Layer 9 of a small transformer language model trained on English Wikipedia (15 layers, counted from 0, width 96).
A neuron's activation on a vector x is GELU(weights . x), where the dot is the dot product.

Input weights of the MLP neurons that the questions are about. A number n stands for n times 0.0086.
n6: 9 -15 -5 -16 -20 23 2 -17 8 -8 -14 39 9 -38 -5 0 -1 28 -41 8 26 -38 31 18 -14 -13 -8 -55 -51 -12 -5 -29 64 5 -27 11 3 -29 13 15 -22 -5 -1 -5 7 9 -20 12 0 -23 9 -11 12 37 -43 27 30 6 46 -39 6 40 17 14 -14 74 2 -25 -17 52 -53 -16 -24 23 5 -6 24 29 -13 -3 -9 -5 10 12 -7 22 33 -50 -26 29 -28 46 -39 3 21 3
n21: 7 -54 -24 -31 0 -3 9 24 -54 -65 -33 9 1 -6 16 26 -22 -3 54 -12 16 3 12 27 -51 22 3 73 -47 14 -35 19 10 -36 -34 -24 16 13 12 34 6 19 -24 -8 -1 8 -15 8 1 -8 -14 -2 23 1 -31 -40 -3 -4 11 -16 -46 5 -37 26 -3 24 21 -24 -2 43 24 6 9 18 3 -7 -9 23 -3 32 4 -6 -1 41 0 -7 28 -15 9 -30 3 -21 37 -41 6 17
n26: 35 19 -5 -18 9 53 -27 -44 11 -12 12 9 13 -44 -27 13 1 -3 27 94 -11 12 -25 6 -22 8 5 8 30 3 -32 19 -15 -27 -10 -6 -21 36 -25 -34 26 62 -38 2 23 -25 -1 58 8 28 -17 -9 -10 -23 0 -20 -7 2 16 10 7 -45 -26 19 29 -22 21 35 -14 42 2 -9 12 -49 -16 5 27 -24 -12 -58 -23 -46 31 14 -10 53 -6 -38 16 -26 43 -1 -58 1 12 -2
n33: 48 39 18 -48 -31 -2 -2 -18 -6 21 -28 18 -13 -20 -18 61 29 36 8 21 0 13 40 -43 -10 -8 6 29 1 37 21 -15 36 18 -8 -36 -18 2 6 -12 -15 20 -11 8 -28 35 -38 25 -49 -6 8 13 4 -39 -26 -11 -14 43 -28 42 -33 -59 -12 51 55 -6 -2 7 -55 -5 2 -23 13 14 -30 30 -41 -7 52 1 -10 -13 4 12 43 -24 1 2 -3 13 -5 -8 10 23 -22 -38
n43: -9 23 12 28 -10 38 7 5 -47 -8 -5 32 3 -45 37 -31 -34 -16 12 -40 25 -35 -18 27 15 38 -12 26 -23 -38 25 23 16 7 13 4 9 -36 2 -29 -17 -21 -4 -2 9 1 18 35 31 20 29 -8 47 -43 43 47 -55 -5 14 -11 -37 -18 -44 24 -45 -7 -18 18 -4 -16 13 -28 0 0 22 11 -56 16 53 -14 20 45 21 -34 -15 1 -59 -1 1 -30 -24 70 15 30 -24 -16
n59: -9 -5 -13 -11 38 -14 -50 11 -22 8 2 16 3 -21 -38 10 21 -24 30 -18 -4 8 -16 -8 -11 7 -13 -26 12 7 56 5 -17 -1 23 24 -11 -29 -29 -11 -5 22 74 -38 -18 17 -39 -1 1 0 5 -54 2 37 15 12 16 37 -31 -53 0 29 -28 22 4 3 23 32 13 -8 59 -3 31 -1 6 -21 11 22 34 -5 24 -9 -22 -66 -5 37 14 -29 -23 -14 20 16 -9 2 -16 -32
n65: -26 25 -3 30 -27 -6 41 -3 26 20 -7 -46 -5 14 -12 -18 12 34 19 -6 1 36 18 31 -15 0 -15 -18 22 8 0 -34 30 -20 -19 -6 59 -3 -11 -15 -33 2 55 -4 35 -34 -5 -24 -10 7 -30 -15 13 19 -12 21 -44 -44 3 7 21 -7 27 -28 18 8 -10 -11 3 -33 33 -8 31 -23 54 -42 6 -7 -13 41 -8 19 -20 36 41 -57 -30 -12 -3 13 3 -35 -5 -23 7 7
n78: 14 -9 -11 1 -1 1 36 19 25 29 -27 -31 23 -11 34 -21 -44 52 -2 -6 -9 7 -17 15 37 1 21 -22 -10 4 8 10 25 -11 -12 18 3 -53 7 -25 -11 63 7 40 -51 -16 1 -3 -5 39 -44 -13 -30 -8 25 8 -11 -6 60 -13 -18 -16 3 10 -6 26 -43 -11 5 31 32 -46 -28 18 3 -24 30 -33 -55 0 28 35 18 -16 -13 15 -16 9 18 -5 36 -14 -28 -12 -27 4
n82: -14 38 6 -9 -58 -49 -45 15 18 41 -32 -11 1 -32 -39 21 -29 6 20 -4 -26 9 24 9 -5 -12 20 -13 5 -35 8 -32 -4 9 18 -39 25 16 -3 45 15 15 6 -30 -22 -13 12 -15 15 26 50 36 -10 34 -24 48 4 -2 -2 -31 -7 21 -9 5 -30 -17 -6 -36 -6 -37 22 -35 35 -13 9 -22 71 -14 19 -23 28 -27 3 14 37 52 -1 12 -18 6 10 8 -5 43 -24 -39
n87: 13 -34 18 56 -3 37 22 4 -23 -14 65 -42 -10 5 44 11 4 -14 -29 -16 24 -36 29 15 -24 4 -80 45 -3 7 29 39 -4 4 30 4 14 -19 -14 28 -13 -16 19 22 9 -12 -1 10 -11 -24 9 -9 62 -27 -11 -15 -30 -11 -36 -32 13 25 23 -19 -14 -34 16 -48 -18 13 41 -46 53 -33 -36 -8 3 8 41 3 3 31 -14 -21 -23 31 -8 9 45 -51 -11 -45 36 38 -4 -40
n100: 19 11 -36 15 -15 -4 -5 -12 37 14 -6 27 11 -41 -19 17 -8 -55 26 33 -6 -5 -47 47 18 -32 9 27 -21 20 31 12 26 -9 26 -23 -42 25 -2 13 -12 2 7 9 -24 -1 6 -34 34 -3 56 -21 -5 -16 -13 -18 17 -48 -6 -2 -9 11 -47 51 -28 19 -4 39 53 -11 -34 5 -12 -19 17 3 39 -23 -52 -11 13 19 -9 46 -16 18 9 -29 -21 11 33 4 -20 -27 15 -15
n104: 10 -18 23 -19 -22 -28 37 -7 -62 -30 -8 -18 -26 17 5 42 27 -13 -8 -11 33 -18 -40 5 -8 -19 -19 -10 -18 -33 -10 37 -5 -9 36 30 -22 -38 8 -5 -39 -31 -13 -3 -11 -21 -17 8 7 -21 -17 32 -21 -12 -11 -11 25 24 -22 -18 13 30 -5 24 21 11 -33 8 29 22 -11 26 63 31 -3 78 -16 24 22 -2 17 -72 -17 35 27 -20 40 7 -8 30 18 -21 -30 1 29 41
n105: -51 49 -49 -49 11 16 6 22 -7 5 26 -28 -11 22 7 -7 -36 1 14 -29 -32 88 1 9 -13 24 -20 -44 21 18 14 50 36 -37 -31 -23 -62 13 -3 23 -9 29 27 26 46 29 -23 6 -86 20 -7 8 22 19 7 14 -2 -28 -60 6 -29 -2 -31 -14 25 14 -5 -1 26 1 -12 36 -9 12 -3 -35 -18 22 1 30 -24 22 2 35 -14 -10 17 -10 -9 -23 32 -33 -28 27 -17 15
n106: -46 -4 -13 48 0 -5 46 13 24 13 2 29 31 1 -21 -1 -29 9 19 -20 27 15 -32 39 14 -21 32 17 -27 -14 15 -35 -17 0 -10 -2 -17 -15 7 22 -47 -2 -12 -42 -31 52 -27 21 23 9 40 10 31 2 6 -19 -1 5 56 -15 -27 10 -25 -34 2 -4 16 -9 -10 -6 34 20 -20 24 -29 -12 -9 -5 -6 19 24 -4 13 -4 19 -64 2 -6 -23 -15 25 42 -24 -16 -6 -33
n126: 34 0 -55 0 34 9 19 -42 63 -7 -7 33 15 -60 -36 2 -24 13 -10 -46 -3 22 -2 -7 12 -9 -10 9 -36 21 -16 -9 3 3 -15 26 -27 -40 -30 -10 -26 5 28 -34 15 -1 -3 21 2 14 4 64 -27 -2 -21 14 -41 22 58 -5 4 9 52 33 12 -9 -33 60 -14 24 -17 -6 3 -42 7 -23 17 49 30 -23 1 19 -27 30 13 -11 -10 8 3 -10 -52 6 -57 -3 16 0
n134: 29 -3 31 -29 -36 -3 45 -8 3 9 -60 -45 6 -23 31 53 4 39 -20 -4 -9 -33 -8 -22 4 -14 3 -13 16 13 -20 16 67 -3 12 -2 31 23 23 38 -25 -23 48 -2 -5 -2 26 26 -28 -3 -19 -26 11 3 -9 12 -21 -47 -1 -22 15 -30 23 25 19 -3 -36 -36 -76 28 -14 21 11 -54 -4 5 -50 45 33 -8 11 -37 35 -16 -4 19 22 -8 -29 -5 -23 12 -6 10 19 20
n136: 39 15 -21 58 -20 35 -2 16 7 -11 -4 -3 15 3 -27 -18 -28 -8 12 26 35 -25 35 -22 50 -24 -10 -5 -11 14 11 19 13 29 17 -1 28 51 -11 -11 -25 1 49 19 -19 -20 -34 21 0 -13 -3 -59 -26 -15 32 4 -26 -25 21 8 -33 31 48 23 8 -3 -50 -9 15 1 -21 17 30 -46 38 15 -52 -22 -42 1 -36 29 33 -24 10 13 -45 -30 5 7 -16 -36 -33 -50 21 -7
n149: 26 -52 -12 21 -7 -20 29 -22 44 -12 -29 14 20 32 56 43 10 -11 -7 21 35 -49 6 -26 3 -63 -51 25 3 46 19 28 -26 47 39 29 1 -9 20 24 -53 8 6 16 5 -26 -10 -5 18 33 14 6 -42 -10 16 -25 -18 -1 -8 1 -43 -23 -24 1 -5 -24 -7 27 -15 2 2 32 -8 37 -72 17 -27 66 -19 -19 -2 7 35 10 35 13 3 6 -13 -26 -29 1 -38 17 10 -70
n158: 6 16 24 32 -13 17 -10 3 10 -64 11 22 7 15 -13 8 -14 -22 -20 -26 7 0 53 17 -39 12 -22 9 -23 -6 10 38 18 19 -44 4 -23 -10 45 17 -14 6 8 -26 12 70 -10 -17 -2 -13 -47 -24 39 -12 -9 -11 39 49 -34 -20 -19 -19 13 -39 39 -13 -20 -1 -7 8 -70 -4 10 -34 -65 -26 13 32 14 -53 22 11 5 47 2 31 -7 -3 -2 18 -20 -10 32 17 36 -28
n168: 17 13 -9 -2 -13 -30 -16 5 4 -15 -5 29 31 8 11 27 42 7 -45 15 -16 34 -40 12 -64 -10 24 12 -52 27 -10 -27 -18 24 -33 61 -80 -4 15 1 -33 3 -37 -30 -29 -25 6 27 13 -1 -19 -22 -1 4 2 -2 9 -12 -48 -58 5 37 25 26 -1 11 -25 9 13 36 9 -10 47 50 63 50 -47 8 -21 -24 -8 24 36 16 -2 29 11 -15 8 44 -8 4 11 1 -35 -20
n201: 17 13 -43 51 30 -17 25 -3 20 15 14 -24 -13 -21 25 -10 -22 28 0 42 -20 7 -30 1 17 32 37 -17 6 5 -33 18 21 2 -5 19 3 -21 -19 36 -47 23 22 -12 21 16 -26 1 -57 26 -16 -59 61 17 13 -8 -22 -46 15 11 5 -45 -13 33 23 30 22 -6 -19 8 -15 28 -9 -21 12 -11 -14 8 26 -34 0 -37 -11 22 -35 -22 -25 13 19 -33 -7 -18 -9 -19 38 -20
n210: -4 6 35 26 25 -5 -36 -8 -33 -16 8 -35 26 1 22 9 28 58 -3 19 18 32 -9 -19 27 -2 1 -16 16 -24 -20 43 30 -31 -50 -14 21 6 29 -21 -18 -10 -38 -11 4 4 -16 -24 -1 -6 -51 -33 -48 20 24 -10 -11 20 26 -15 21 -5 17 4 -9 -47 38 -11 5 -2 -13 17 3 -47 -20 -49 35 -11 -38 3 17 19 11 -16 28 62 4 -14 19 -15 -16 13 25 5 14 -3
n226: 54 -12 -25 -21 8 8 21 9 -27 21 -19 -23 0 25 8 31 10 -23 30 22 17 39 -60 39 -53 -15 42 20 -5 38 -9 1 -49 33 15 0 24 -19 -39 16 15 -25 -6 -5 0 43 23 28 0 32 8 -37 -57 -5 37 -79 -33 17 -29 -7 -23 -13 20 53 2 22 -28 -46 -12 14 -28 25 11 18 21 -19 9 -8 -15 -31 38 9 11 5 -19 -11 -8 7 22 -33 31 2 -12 -1 -15 -21
n240: -4 5 16 23 1 -21 -20 -9 34 8 12 -21 -18 -13 18 -11 -19 4 14 71 11 -5 -11 -3 24 22 -28 20 0 15 21 -24 -42 -1 -7 17 -14 36 -7 10 -60 38 -13 -9 -21 -22 -27 -42 3 14 14 -38 -2 17 -49 14 -40 -30 30 -15 21 -11 -25 10 -4 34 19 -10 -15 44 19 -18 7 -36 5 25 -3 -42 17 -15 -3 33 11 48 2 11 -50 21 8 4 9 17 -43 6 -4 -6
n246: 11 -22 -14 54 17 -24 46 -55 10 0 22 6 -8 1 20 -17 14 10 9 20 0 26 13 -1 35 -9 -53 -3 46 -12 31 -1 1 -3 -45 13 -20 -11 3 16 42 -17 -45 11 -37 35 -12 -18 17 -42 13 -26 -15 2 -21 -30 -23 -32 11 -10 7 -2 23 13 31 5 0 28 22 -8 53 29 -44 -10 -54 -1 -44 12 5 13 -29 35 -7 73 9 6 -31 -8 -9 -26 -23 -6 -7 24 -1 -2
n255: 11 53 -14 -2 36 27 -9 34 31 -3 -36 9 -3 5 17 9 13 -41 17 -29 -11 -40 -20 -16 -27 -17 -36 -21 8 23 31 23 15 -9 -34 13 3 -29 41 14 34 2 -50 -3 8 25 40 -7 -4 9 8 13 35 32 20 -34 -36 15 -10 -26 4 51 -38 39 -28 26 -14 15 -13 -19 -67 9 -5 -34 22 1 -19 -18 12 -25 -15 -7 -21 28 -2 -6 -8 -65 22 41 37 30 -54 -7 -23 39

Each question shows a token from some text and the vector x that enters the MLP there. A number n stands for n times 0.059.

",": -44 -15 11 -51 -12 8 -17 -12 8 8 -4 -26 13 16 -23 -49 14 -2 28 13 -28 -40 -28 -20 -37 6 15 7 -6 31 18 24 2 60 4 -22 0 7 -2 21 -28 32 3 -14 8 10 -12 15 49 13 3 21 -8 6 -19 3 11 9 -17 5 19 -21 -3 -5 6 -4 34 -12 -29 -34 -4 9 -50 6 30 25 11 -13 -20 -16 14 -3 -32 -19 7 1 18 27 13 1 -12 18 21 -32 6 43
Which two neurons fire most, strongest first? n82, n226

"n": -34 16 9 -6 -2 -11 48 -34 17 -1 -19 -30 -34 32 -19 -25 13 -1 12 6 -8 -27 -7 -7 -18 1 14 13 -8 1 5 34 3 23 -33 -15 6 17 -21 19 7 9 -4 22 19 37 -8 -9 14 -2 25 16 -15 10 -12 -9 47 15 -24 -11 29 -3 34 -35 -18 -16 5 2 -19 -48 18 -6 -24 12 13 25 -10 11 -15 -18 24 18 -3 3 -22 -21 4 50 0 0 -84 0 -10 -12 18 30
Which of these neurons fires most? n246

"ol": -33 12 3 -14 34 7 -7 -31 26 -12 28 -24 15 39 -16 -54 28 -1 -10 -1 -10 -23 -10 -11 3 12 9 -16 21 31 -10 21 13 25 -20 31 -2 -19 -44 41 -6 1 -21 -10 23 -2 25 8 8 4 -25 -4 -31 5 -17 18 30 13 -14 -14 1 14 18 -21 -3 -4 35 -10 13 -50 -9 0 -32 29 6 5 25 0 -11 -1 39 -5 -8 -30 5 -32 -8 32 7 -24 -40 -9 10 -28 -1 54
Which two neurons fire most, strongest first? n210, n65

" g": -16 -35 -17 -27 0 19 2 -15 -3 2 18 3 0 43 -9 -74 -14 3 -1 5 -10 -33 -15 -30 -10 8 5 0 -38 21 16 22 11 29 20 8 -5 -17 -27 56 12 23 -10 19 -28 6 0 8 3 19 38 34 -27 -21 -2 -1 17 24 1 -35 32 -12 -32 -5 14 -2 28 -3 -14 -27 -3 6 -27 11 3 29 10 -13 -43 -17 18 -11 13 5 4 -27 13 12 2 5 -22 -13 37 -20 7 54
Which neuron fires most, and how strongly? n104, at about 1.3

"\n": -39 6 14 -17 -14 -8 -18 6 10 6 -7 3 7 17 -23 -62 6 21 -5 3 -39 -48 22 -30 -16 19 9 3 -2 8 18 17 -11 20 -23 -12 -29 -14 -17 24 -1 20 -3 11 6 -29 -4 -2 25 9 8 53 -3 -31 -17 2 66 10 -33 -8 35 -7 -6 10 -21 10 19 13 -7 -26 3 -11 -20 14 36 23 20 7 -25 8 4 36 -16 -33 4 -11 -8 21 16 -7 -6 1 38 -43 15 43
Which of these neurons fires most? n168

"on": -19 -7 4 -23 27 5 -10 -14 -2 -13 43 -10 3 12 7 -57 8 -7 -4 12 2 -28 10 -13 -1 6 16 -17 -1 33 14 3 40 34 -22 19 -10 -4 -30 39 -4 4 -12 -8 10 10 0 -7 37 -8 -5 -5 -30 26 11 -1 36 -2 -11 0 34 5 27 -9 -6 -32 4 -26 20 -47 8 -36 -14 -8 38 -8 -2 -11 -18 -41 7 1 -6 -21 6 -20 -15 29 33 -5 -37 1 -2 -32 11 75
Which of these neurons fires most? n210

"f": -36 5 3 -27 -3 0 7 -28 -5 -25 19 -1 -10 -5 -16 -31 49 -28 9 -3 -10 -49 8 -13 0 -6 21 -15 5 10 10 39 4 17 -7 8 33 10 -28 30 -14 34 16 5 33 -5 -15 -21 22 24 3 17 27 20 -32 6 -1 9 -40 6 44 -4 25 -40 -5 -7 21 -29 -22 -34 2 -5 -34 -10 7 -6 8 5 -10 6 28 10 9 11 -14 -48 -1 30 31 -2 -51 19 -4 -26 14 28
Which two neurons fire most, strongest first? n65, n87

"ro": -71 1 -12 -33 -16 -2 10 -23 1 -9 21 -19 2 16 3 -25 7 -22 18 -19 -11 -35 11 4 10 31 7 -4 26 33 3 14 -28 30 -16 -8 -9 25 -24 77 -14 -9 -19 -5 -5 -5 24 19 18 23 7 -1 2 5 -3 -4 53 15 -29 -34 30 13 26 -9 -37 -16 8 -10 7 -26 9 -12 -22 31 -14 34 3 -15 -26 -10 28 11 -2 2 -12 -3 19 24 6 11 -17 -24 11 -32 -19 36
Which of these neurons fires most? n168

"ed": -58 -8 8 -36 1 26 19 -32 0 0 15 -15 -1 37 -29 -47 17 -16 -12 -14 -18 -28 -21 -26 10 -18 1 -9 8 16 3 9 -28 16 24 7 7 -17 6 55 -37 33 -14 4 4 13 9 15 6 -3 39 33 -6 -18 -14 -19 18 5 -32 12 29 -3 7 -15 -30 -21 17 -21 30 -13 50 2 -12 20 20 23 9 -7 -29 -1 33 3 -15 -24 -13 -8 -12 7 27 -10 -32 10 18 -2 13 47
Which of these neurons fires most? n87

"ary": -40 8 13 -10 6 18 -1 -5 -3 -61 19 -30 0 9 -28 -17 14 -19 15 6 -7 -28 -10 -12 -13 -20 26 -18 17 5 26 23 -6 31 -24 19 0 24 4 54 4 17 -16 20 18 3 3 -5 42 12 13 59 -4 -9 -30 5 8 6 -18 -16 14 -2 -6 -18 -35 -13 19 -12 -9 -39 -21 17 -35 4 24 54 -3 -7 -10 -17 9 -6 -7 2 1 -24 0 12 14 4 -54 -1 16 -51 29 29
Which two neurons fire most, strongest first? n255, n104

"and": -51 11 -28 -27 8 2 5 -11 -5 32 17 -13 11 18 -36 -30 -26 -2 -30 -3 -9 -22 -25 -1 -3 5 9 -29 -16 16 -5 17 14 33 1 -3 34 11 -25 27 13 23 1 -10 -8 -21 25 4 6 43 -15 31 -12 -16 -10 -13 27 36 -23 -46 47 -20 -5 -7 8 -6 25 -6 3 -6 41 6 -20 -5 31 42 30 1 -22 -12 8 26 15 -11 -6 -52 8 23 13 -11 -27 -18 22 -32 -10 27
Which two neurons fire most, strongest first? n78, n65

"v": -37 -9 21 -28 25 22 12 0 -10 -1 37 -1 -10 15 -19 -49 1 1 17 18 -28 -45 -2 -51 25 -20 19 -1 -5 16 3 15 -1 22 -15 -16 47 12 -44 4 2 22 -8 3 1 -4 -22 3 -1 14 7 -9 -1 -34 9 7 44 10 -32 3 28 -26 20 1 7 12 4 -42 -20 -28 -1 8 7 -1 21 33 -18 3 -27 -9 27 37 -15 -6 -9 -20 11 23 4 -20 -46 31 26 -6 -1 47
Which neuron fires most, and how strongly? n136, at about 1.8

"st": -30 -1 5 22 -1 12 34 -27 3 -33 38 -14 -13 41 -28 -10 -12 -15 -4 -28 -30 -24 2 0 -10 4 31 -14 -17 11 -3 34 -8 51 -9 0 17 -1 -20 43 10 2 -14 14 11 -10 -11 11 26 18 46 1 -8 -5 -33 -3 31 26 -21 6 20 -4 15 -23 -11 -16 23 -30 -21 7 15 1 -24 11 30 46 2 2 -28 -12 16 4 -22 -13 -29 -47 -23 40 17 2 -22 -20 -16 -21 -5 34
Which of these neurons fires most? n87

"an": -49 14 -10 -21 -20 19 -1 -44 -7 -10 29 -22 9 19 -7 -15 12 -36 -1 -9 -7 -50 -3 15 -17 -6 15 -4 -1 -7 19 15 17 44 5 12 1 3 -34 38 8 57 -19 21 -2 4 6 6 42 5 -36 24 -17 0 -36 13 24 8 -32 -15 40 7 15 -26 -10 -20 24 -29 -3 -44 -13 2 -17 8 6 24 2 21 -15 -10 13 17 23 11 1 -31 6 6 0 4 -30 15 21 -30 7 33
Which of these neurons fires most? n158

"==": -18 -4 -9 2 9 21 -36 1 -19 0 5 -27 10 15 -13 -61 22 -11 -16 15 -16 -44 2 -40 15 26 -3 12 11 27 10 14 29 38 -4 -2 2 -3 -31 29 -16 18 1 -3 1 20 -27 22 29 -13 12 12 22 -25 -17 -12 22 22 -28 10 20 -36 -1 0 -2 21 6 -24 -29 -34 19 11 -10 4 12 40 -12 -25 11 8 -20 30 -19 -23 1 -21 14 27 56 -36 -7 12 10 -28 12 9
The three highest activations, in order: n87, n33, n201

"%": -12 3 8 -32 -19 17 -1 27 -19 -4 33 -25 26 4 -9 -48 -4 21 31 -14 -35 -51 2 -4 -4 -7 10 12 18 14 12 28 -16 5 4 -31 -6 -5 -19 20 -5 -9 8 16 0 6 6 4 14 -11 -5 12 -38 -12 -5 10 37 13 -19 -27 30 -21 -16 -20 -3 10 35 7 -4 -58 2 17 -45 5 34 56 20 23 7 -25 -1 13 -18 -40 -14 -23 6 26 8 -10 -12 20 39 -7 -12 44
Which neuron fires most, and how strongly? n43, at about 1.7

" ": -32 -15 -3 -42 9 0 -17 -19 0 7 15 -6 12 -15 -21 -58 29 -26 17 -12 -26 -40 34 -26 -16 -4 11 -21 -4 25 -8 12 29 23 -7 15 -1 6 13 42 -8 45 -7 0 25 0 -1 1 39 -7 11 12 -21 -11 -7 12 35 11 -35 -10 20 -21 -17 1 -10 -7 32 -32 -28 -35 -20 -1 -32 6 26 23 -14 20 0 -13 9 9 26 12 4 3 36 27 8 -22 -43 33 15 -8 -14 42
Which neuron fires most, and how strongly? n6, at about 3.3

" T": -19 -28 -9 -8 -18 6 35 -24 11 -5 56 -12 13 13 -16 -74 9 -3 12 -2 -8 -48 -5 -28 -11 12 19 -22 -34 2 19 21 0 38 8 18 -9 -14 -44 25 21 -1 -16 30 12 7 19 21 24 8 25 28 -12 10 -21 1 38 8 -29 -9 21 -32 -14 -5 6 10 17 5 -2 3 15 2 -59 -5 18 9 -8 2 -35 -27 35 3 -10 1 -2 -25 -1 16 -5 -17 -15 12 8 -15 -3 41
The three highest activations, in order: n246, n6, n106

"est": -23 -21 8 -5 -3 -8 29 -12 0 -6 19 -22 -2 35 -7 -16 -19 11 -7 -22 -21 -48 -13 -15 8 -2 -6 -34 16 24 10 -7 -5 35 -15 27 51 -11 -23 34 2 19 -7 -8 15 11 12 13 1 12 11 5 -15 13 -33 15 45 40 -9 2 50 -7 -19 -28 -39 -8 26 -7 -33 -34 1 21 -17 -5 11 55 5 -18 -34 7 36 16 9 1 6 -14 -39 -6 12 -12 -13 -7 -1 -52 7 39
Which of these neurons fires most? n65

"ent": -41 -21 11 -15 1 5 15 -25 -15 -18 33 -15 -6 37 -23 -8 24 -22 -25 3 -21 -23 -4 -1 -3 26 21 -2 1 2 -3 48 -24 14 0 -9 -12 0 -36 45 -33 32 16 17 17 0 15 -27 43 26 23 22 -36 3 -9 0 32 13 -24 -19 13 13 -7 -19 -2 -33 10 -16 6 -20 24 28 -53 -22 10 14 23 -15 -11 -21 19 38 1 -22 6 -8 -26 15 24 -4 -34 -1 -5 -26 24 31
Which neuron fires most, and how strongly? n87, at about 1.4

"il": -35 0 2 1 18 16 25 -32 27 -44 42 -6 17 31 -25 -12 40 5 10 -9 -36 -22 2 -7 10 9 17 0 -10 8 5 31 -8 25 -5 6 7 -3 -4 22 3 4 -25 -3 2 -17 6 10 27 -7 7 34 -21 19 -36 -20 26 25 -37 -41 3 20 -4 9 -42 1 14 -27 -13 -25 -16 9 -54 9 14 63 0 -10 -12 -17 10 11 3 -36 8 4 -6 18 5 -1 -61 -7 15 -24 20 27
Which neuron fires most, and how strongly? n168, at about 2.7

":": -29 19 5 6 -12 11 -16 -24 16 -2 -3 -5 10 31 -16 -71 9 6 12 5 -33 -22 12 -32 -7 4 6 10 -46 8 7 1 -4 51 3 -5 15 9 -5 27 -21 27 -3 -7 -12 16 16 16 24 12 -7 -3 -13 -6 -36 -10 32 2 -22 8 41 -46 -5 -26 -9 19 19 -18 -8 -45 9 -7 -46 32 35 18 1 -22 -40 0 20 22 -14 -2 23 5 3 29 -4 -7 -7 35 9 -18 8 35
Which of these neurons fires most? n240

"3": -32 -2 14 -7 -16 0 -2 -21 -12 -25 22 -11 -12 3 -9 -30 34 -31 -1 -7 -8 -45 5 -20 -11 -1 29 -31 18 47 3 34 -10 15 -8 1 13 13 -30 62 -5 22 -21 20 22 6 17 -5 41 25 6 34 -30 5 -39 14 22 13 -13 6 30 -5 -6 -8 -15 -9 27 -52 -7 -19 -5 -2 -41 11 36 2 -18 2 4 -14 16 4 3 4 -4 -8 6 21 17 -4 -51 19 22 -40 -7 4
Which of these neurons fires most? n82

"ly": -35 -12 1 -36 -10 14 -3 -7 5 -15 2 -48 5 -2 -16 -23 -3 -23 17 1 -14 -23 -11 -25 10 -14 13 -7 -9 16 -6 16 -17 48 -6 -24 2 8 -2 42 4 20 11 24 -15 1 -1 8 43 48 34 12 -6 -25 -3 -10 18 29 -26 4 34 -18 -3 -7 -32 -8 36 5 -9 -31 6 20 -37 25 13 40 -2 4 -18 -4 47 -23 -4 -14 -1 -32 22 3 0 -15 -46 -2 29 -30 0 57
Which neuron fires most, and how strongly? n149, at about 1.1

"o": -18 -17 6 -59 12 13 -1 -41 16 -35 28 -9 3 5 -7 -34 21 -27 11 14 7 -23 18 -3 6 -19 11 -6 6 -12 0 3 5 20 -3 -5 -8 15 -28 19 -8 -8 2 16 20 -23 -1 12 40 17 6 22 -19 -8 -49 2 50 21 -21 -21 24 9 19 -6 -13 -14 15 -27 -16 -48 16 -4 -46 -3 47 34 -12 14 -15 -7 31 26 24 -37 9 -20 28 49 3 -6 -13 17 10 -22 -28 26
Which of these neurons fires most? n6

"ou": -39 -4 17 -52 -5 3 -28 -30 12 16 37 -45 6 3 -28 -24 17 2 15 10 -20 -35 -10 -14 2 14 -8 -14 -14 30 17 14 -22 26 -15 -8 -34 -10 -22 34 -13 16 -14 6 -6 -15 26 -3 27 50 -13 23 -53 20 0 27 40 8 -22 -19 17 -7 23 9 -1 -10 22 33 -8 -21 1 -2 -1 5 6 9 29 -2 0 -31 25 3 17 -19 23 -40 4 36 2 -6 -30 -5 -3 -13 4 54
Which neuron fires most, and how strongly? n82, at about 2.8

"re": -11 27 8 -13 -20 10 8 -26 0 -8 23 -19 -27 15 -22 -46 16 2 24 -24 -43 -63 -5 -33 27 19 -9 4 25 41 3 9 -2 23 -2 4 21 -4 -38 25 -19 20 -18 -16 14 -6 -17 -5 22 8 24 5 -15 -1 -3 3 34 23 -22 -19 42 16 7 11 -2 24 15 -1 19 -43 21 -14 -26 -18 41 5 4 6 -36 -6 27 -7 2 -36 -39 7 -1 -13 10 23 -14 12 5 4 -8 39
Which neuron fires most, and how strongly? n59, at about 3.6

" of": -17 -7 7 28 -18 16 9 -49 -18 -16 -4 -12 18 -4 -12 -68 21 -28 11 -4 -21 -23 6 -57 28 -9 19 5 2 25 28 8 21 34 15 -2 4 -5 -7 24 -26 1 -17 -15 20 -2 16 1 20 8 29 12 -7 7 -10 38 21 24 -11 25 41 -30 -6 -6 -16 -17 40 -25 -4 -48 22 -12 -29 -6 43 1 -11 4 3 -12 17 -18 -11 -13 -16 14 -26 17 -3 15 -2 15 -3 -25 -8 25
Which two neurons fire most, strongest first? n43, n82

"ag": -1 -28 -1 -14 7 33 22 -17 24 -19 8 8 24 25 -7 -39 4 -11 18 29 -33 -55 16 -17 3 -1 -6 -14 -37 -17 3 23 3 29 -6 -12 2 -7 -19 34 29 28 -14 7 -16 -4 -11 4 20 12 18 4 -62 -6 -2 11 36 40 -22 -21 26 -20 -8 -40 6 -1 11 -20 4 -20 -8 -8 -30 0 30 47 -4 -9 18 -13 -4 -14 -10 5 12 -25 -16 41 -3 -27 -11 -2 8 -8 10 65
Which neuron fires most, and how strongly? n104, at about 1.8

" s": -45 -6 4 -19 17 18 10 -20 4 15 11 -21 12 22 -15 -61 1 5 21 9 -25 -34 -12 -26 -9 39 5 18 -18 17 -19 38 22 30 4 0 -7 -2 -39 38 -10 35 18 32 -12 -7 7 -3 18 -10 5 14 -4 -7 -17 -14 31 10 -26 0 61 -36 14 -5 -1 3 26 -8 -6 -25 -8 1 -46 8 -2 8 24 -29 -36 -13 18 -13 -3 -23 -23 -3 18 -5 31 10 -24 0 15 -5 -6 39
The three highest activations, in order: n78, n201, n26

"r": -37 -20 -7 -31 12 25 -9 -25 -2 -7 4 -21 -21 3 -17 -61 39 -22 33 -13 -5 -32 0 -4 -11 27 7 -32 -1 30 -8 11 25 45 -4 21 38 4 -19 33 -9 30 2 8 14 -6 2 20 4 20 -20 14 0 -4 -21 10 24 -5 -28 -12 44 17 8 8 -2 -18 17 -1 -40 -39 -12 21 -46 -9 -7 2 30 36 -22 -9 -5 -1 17 -4 12 -19 18 27 1 -33 -37 -3 0 -1 19 25
Which two neurons fire most, strongest first? n134, n6

"s": -16 -11 7 -6 34 27 -2 -10 15 19 -16 -41 0 15 8 -26 2 10 9 0 -34 -35 1 -19 10 11 1 41 -19 22 -22 26 18 25 0 -34 14 35 -8 40 -20 -10 16 17 -12 -20 39 29 13 14 12 15 -7 -26 -3 1 26 -4 -36 -26 24 -27 0 -4 8 -5 50 -26 -15 -17 20 2 -18 29 11 23 5 -6 -17 -39 0 14 0 7 -25 -10 -13 13 42 -30 -50 5 -19 -25 -32 12
Which of these neurons fires most? n87